Layer 5 of a small transformer language model trained on English Wikipedia (9 layers, counted from 0, width 64). Numbers have three digits each and are written without spaces.
A neuron's activation on a vector x is SiLU(gate . x) times (in . x), where the dot is the dot product.

Input weights of the MLP neurons that the questions are about. A number n stands for (n - 500) times 0.0025.
n10 gate: 509736539569712579257460357268657403285463579194658699499560492543521426546750653542527510496536324524695373353630391340507558563278559510351318440417399677384584586453326457622581480896644365
n17 gate: 539425328362448150371627809513774579627647429534549841639509590349521424417550400329645332615649570440563279568596383545645449497468306539455699637537391483526459698571623629507399895426481503
n30 gate: 488390417321565415475543367538409632828492647411498695409477537489432529795571357320785362455574356511322566649493537678444470734288573176384527682538517478450540431435378328387442599646366528
n32 gate: 578449445545316346379501458411606669576494544326421651636654676625577419567566565680353862904511337556630523270574432485677371342487667367349478515576551621420546372455412619764574419573547308
n46 gate: 589682419547375333627411348584536701500189405256455651495309599261368593660884518597456486555318569476391467365716275649563406509483319508475580527481713582494422342410484377466376359461557416
n69 gate: 765411341394516138438486612223540426622547590395969674676780441410445432313480510740498431513489288357639267398274460565474504506403524348377601420510375547547382477424523621643604669618362621
n74 gate: 630374555459508490451430606534743390726710214392470492483431665632577231574483580579274550592568549763544252573250664399404369515420628216351209421400410363567273661502542542252550500429559549
n126 gate: 559802445409602408642209259669587655408652137443614416713573528544552416469521444642429481506656491519504609677472730327471501501463316433745649466660207386443420566654460535441484348202426453
n128 gate: 421532393710439322648316571542537432364660364477699554463557229628434491584442497339598419723420555603492355651447496342529283663380777347590566301468464617597656801452488344656696705280430425
n144 gate: 379685632283355711787533536423396409422417385355598519704552649463200616752343532650548399622614591592554534530603728515600463306622513435507519553370677397794555545437707464437437503211499585
n145 gate: 756395573504309434405488544484429366386566260566382397548489479526492641493690618454496295506529641321515661178594632520692476492604461430628281507222391500622627889488504294479524501356567479
n150 gate: 626641493437364653657498631598259778784494463497569613619624441403488461467436560589609571619710319334591339836591388519459189476470325410593386486587590563693476431453391341361395840206443577
n163 gate: 485642339396709282502505500462534315821787437365604446483427710396682356608276391554307489461435584332367289443265831474537512400424283449444561404614417588373407543621631475401536469387501018
n172 gate: 551530584645347552292431489572587633603415577227326482425475651277615443564642380480504536780620577484719635420569480408493468472217508456465396635370517282481391374385688452226723423932477534
n181 gate: 432288752829560351669622381633401690444395535317515414533350789517714410280414636484228569626386488505522425134632429310398512482438306525526705405667685541597434794318454518217427569553636328
n182 gate: 078487597481465651711598347811424604370344647517453473463546496631214587619421637698465489616317639599672358663547291711458267524452403623193307349584564478708694191260630626575493504612708639
n185 gate: 551603524338567477778511440808491601362533479631415685339663484411630506651336424275368719574602528360342409503694555612574654569398366440241643678218472398656335666763283492508470710534406367
n190 gate: 482632462564286587490572544716781662711443402489707471771460414583418481278740550633523541576601311547327517501549435290579465438396605397639349510617261282638554438302348434743448200460403219
n10 in: 302461467520532215671403568460519344284530884530637409268531448615460717336330551414610580348250418369502642769513521565557574666530461334729587766159338642388673528501550761526484672459502441
n17 in: 295564389701401634321489518943546491640415466254562251388491392595720562244407469791548658197379493405442510434540663487436229454546724503525455563423482414519347352577518369582631479471570589
n30 in: 500630457554466567501376348691639432538565721407192491295393522510582616479601655469559517686544507658549654422259495362471666611494542402413574463567478454367419306483598700581524411669360433
n32 in: 676257348470374367535264559429493388684427313404578298679532424531616608573636522411501583549396788806373498371408620421473613414391635441528466558436234414527517357631476617330512220476623569
n46 in: 527544415582582470545485514259583500580608595166440468286510606412536655709589271497713604622337652531646544234492550399414506375328661632544452362189607761439399417411419557714367408492436231
n69 in: 684624532583436392419562472579562558816538339645582503535331318640547525471240313645251551354378641626444812474440621491390396508377386451287500458425253304484486469543394689431642642392608469
n74 in: 643288471297700464559715397380342535475420581305523536519471504679580434492690335756413460453452463551368643503621623379156428064527481581436297561270515423254404273793519372726582530434348492
n126 in: 465268523322511504354535540393358532406559570348669453723506447298260675597442484317476439572653376296230551471797445512572501472454560465708534719291351513397431468381503425212317439465483602
n128 in: 307484392269490426705599765438422590406595615387303449178376590331498665552376404539831397493649522621287357583584420378358630475254737690333385409448437673486550531431536409571294493334604646
n144 in: 369556539466839449615645492356360642355572436518531559479746664587415340390588502574526656363668214499657651252420519568701589816717492522637458529560526546422620501339544753503520440508675595
n145 in: 358522426462478463423609575689408476631872494562569428458554273459501524653291578482436433421474433639690542212709459418471608468613200495246403702360503544700518564497590368536538761712529608
n150 in: 374567401261645675374583440594297298653482591579227504664521587719418311569535592635197160241473593534550631415617492629542438468440554635566375538585594491187480453701480360412426458546105442
n163 in: 359538455476441308312248537562442399613519486443616374504389486583484435653389500558590607524767413379657589397566354400402473512398560460488421269621336430700806794495467413504752416487675323
n172 in: 557709553630426585412665530618490648291661776240325610538530567474526455432492333482620752462537547322779697609575443602260704504516557429713589450317385347655575520577473537374593479791430413
n181 in: 580641660586602418319534729337580609951595315871442457670587606601307500347428290553492520418489685423513678430462324534646222526619460487467551606498597340657273529557626682269598799529621543
n182 in: 724573355340533503483429534307375238535497689602552503531766492526649666534630503474563566537396355501389520220355297420536511412449392591407633407423328672420333707556691576462578313317147616
n185 in: 516503622562569599510619337472436649372307686661326642489201255616535306603371496624710575336501575597717625478649410518567409511621617682471457510544425304265665879299527428536390417591360576
n190 in: 282728436590499477495469538492588631424706673530461420596401645663351377526154666312253603693204561545551487364444432464733569525502158654546596282492458616408465514618451485529627375321703741

Each question shows a token from some text and the vector x that enters the MLP there. A number n stands for (n - 500) times 0.0028.

" November": 327483372636478517382639456371290639358608349605560306639464435353536469518405509359355320638395507575498648474611635444291490402645476622491541515562405478533613278574604503439480570459532468
The neuron with the highest activation: n126

"and": 582569368474414657374421452598465558547593465310460666609370349458632461643478694546419437379439325591596642455423543574270443325612591496574644448602530570523508480543604509380660470433280483
The neuron with the highest activation: n150

" s": 355443404628567510405579463506511496625421481477540383518388481473464547443411617433621382460599313607600842355378616529566523372512516649724515566612464671488323536726521450483458471414326460
The neuron with the highest activation: n126

"is": 474457588617588455523537393505336513797552474458539567614448555464374485337418517245497239537470554501554646299419424509491498371631596707464612671508544536504389502500526648475427617277384503
The most active neuron and its activation: n181, at about 2.6

"===": 451507472512567460396442404388502499625347567544543555485601522546436519534616498731327277500651368446466686618310557433551502516639506573385511648574444662642529422707480428590490678245363344
The neuron with the highest activation: n150

"iz": 260544635456446478443406363482525551459577301599632586416715499403385468413383659435478364457684644523511544410385427533542428313589631714650600587622416543471543575519468605353406519509393596
The most active neuron and its activation: n126, at about 0.84

" At": 570436521600468562361528348471469469510550550648567571597322460424532530556404531486425143392560431611467612469478588416407471558497704715583426392247564460479484595616539517393607414429624457
The most active neuron and its activation: n74, at about 0.22

" F": 379446517559491416411498344482591399415501576583504496482519502385427543667513600514548361645530367457571732613491586501565486436492573904574499419579622539589423433512518516393476460518556460
The neuron with the highest activation: n69

" e": 259591408678647523370636570480546543657462594648634476485541465544457558728409636271469457480509457575399596471475556413528536445512672591727699591548466416410383500760444446606456556353547442
The neuron with the highest activation: n190

" with": 373507587547464509234603494475600656572470669572524501501414354400449535576492448382511235348607537602475585573287641514351475502484514471442582636552559594668461593597453478442441427489502518
The two highest activations, in order: n182, n46

"an": 526513551468343449248435431508503643533484377575560523430613530416541465565361591461416495349556538429374582521436431463366649479534661698602690527604396486535735611480506558499590415541487510
The three highest activations, in order: n74, n46, n126

"c": 264510528615695333524506354459405567414598379518568486534432536534526524571668682475381649599560455503544505296388539476414490339477649609670580470574601352502483221460541506445691253342488530
The neuron with the highest activation: n32

",": 412579462607421380211593486580490529417525649410380476615561395462445458559557533515469428336455633536450637500386411352370555472487459495312553560747487536543551474577559475474470365372519512
The neuron with the highest activation: n144

" time": 422470446576404464301475493496355705348564645533367410555564388421524536466556585511384411351311547548509656343570444397344499383585622526415605450590593480627540607646613636392320512369430529
The neuron with the highest activation: n181

"ary": 530475526454526277299454453458501718498456469528572385472447399434493444498433537529266342362429413529466618537489512498485653261376655598592622410586512430508684557568642511627529558448333497
The most active neuron and its activation: n69, at about 0.61

"ward": 470561482260421554344377356467370653402450473415548400541501410501644347476512502449526472420497450464585549501508570456440614459615623599421546601483756682651408303779674430405474590452443597
The most active neuron and its activation: n150, at about 0.38

" in": 462500539614531572289710474542407490490522574563576451543376321548547460606334485339451244434448553587419619625334443412444553420474624436417604560453558743469389584626414493546591388431446523
The neuron with the highest activation: n144

"ed": 438372597487520431183450568603465574484449422568421454602494494476403608620405496439354427414540424643481588506426426436377656336558594475517648450628466533603620696529511475460493401528457607
The three highest activations, in order: n46, n10, n145

" K": 465489500695508444365438544484517478405537558595609536509528583424496420640550619375652454532458451473415700486446535496446460441633513907657575424474483466636467485549565525535505386500456542
The three highest activations, in order: n69, n150, n74

"aw": 554406511494431364370443526518281637336574354567351576509500463503554443538393711457446533425341528509337446453488422522374607459568608754589588571344495474741536289519545467452392295534464575
The most active neuron and its activation: n163, at about 0.21

"ia": 445405525367508508306470565458438459587465381592642461478523415416434318452448624368401453329491568490340624390443485433523727398455693698464638511621509465509698562530498599467399468460547536
The most active neuron and its activation: n172, at about 0.37

"P": 384635484590550385355627517345490431490568594611462521441473575439493426636545520418475509550462366463533668515335528474617490495454521863515602527494487499433417402682518525423554377391439629
The most active neuron and its activation: n145, at about 0.12

"ing": 497580501460457504298356505472549480544443609484546597485457531368575774716338516397345441288516304538449558452429512436461507404611630529465693575577477689581611543426438555438413345583627455
The three highest activations, in order: n74, n163, n10

"he": 462454617484419500505510502509564505570547651494362464312432313485662558503369702290517583602487712595406582322443539398453611356588739587582689531389627566563457373496630431520452490530706393
The neuron with the highest activation: n150

"u": 605415483477523565379419521433542506467543482607614571382780428457507448687499657513688495474511458441358562543544300457435575343584648627699617716412676404555498496505475679323486354479660531
The neuron with the highest activation: n190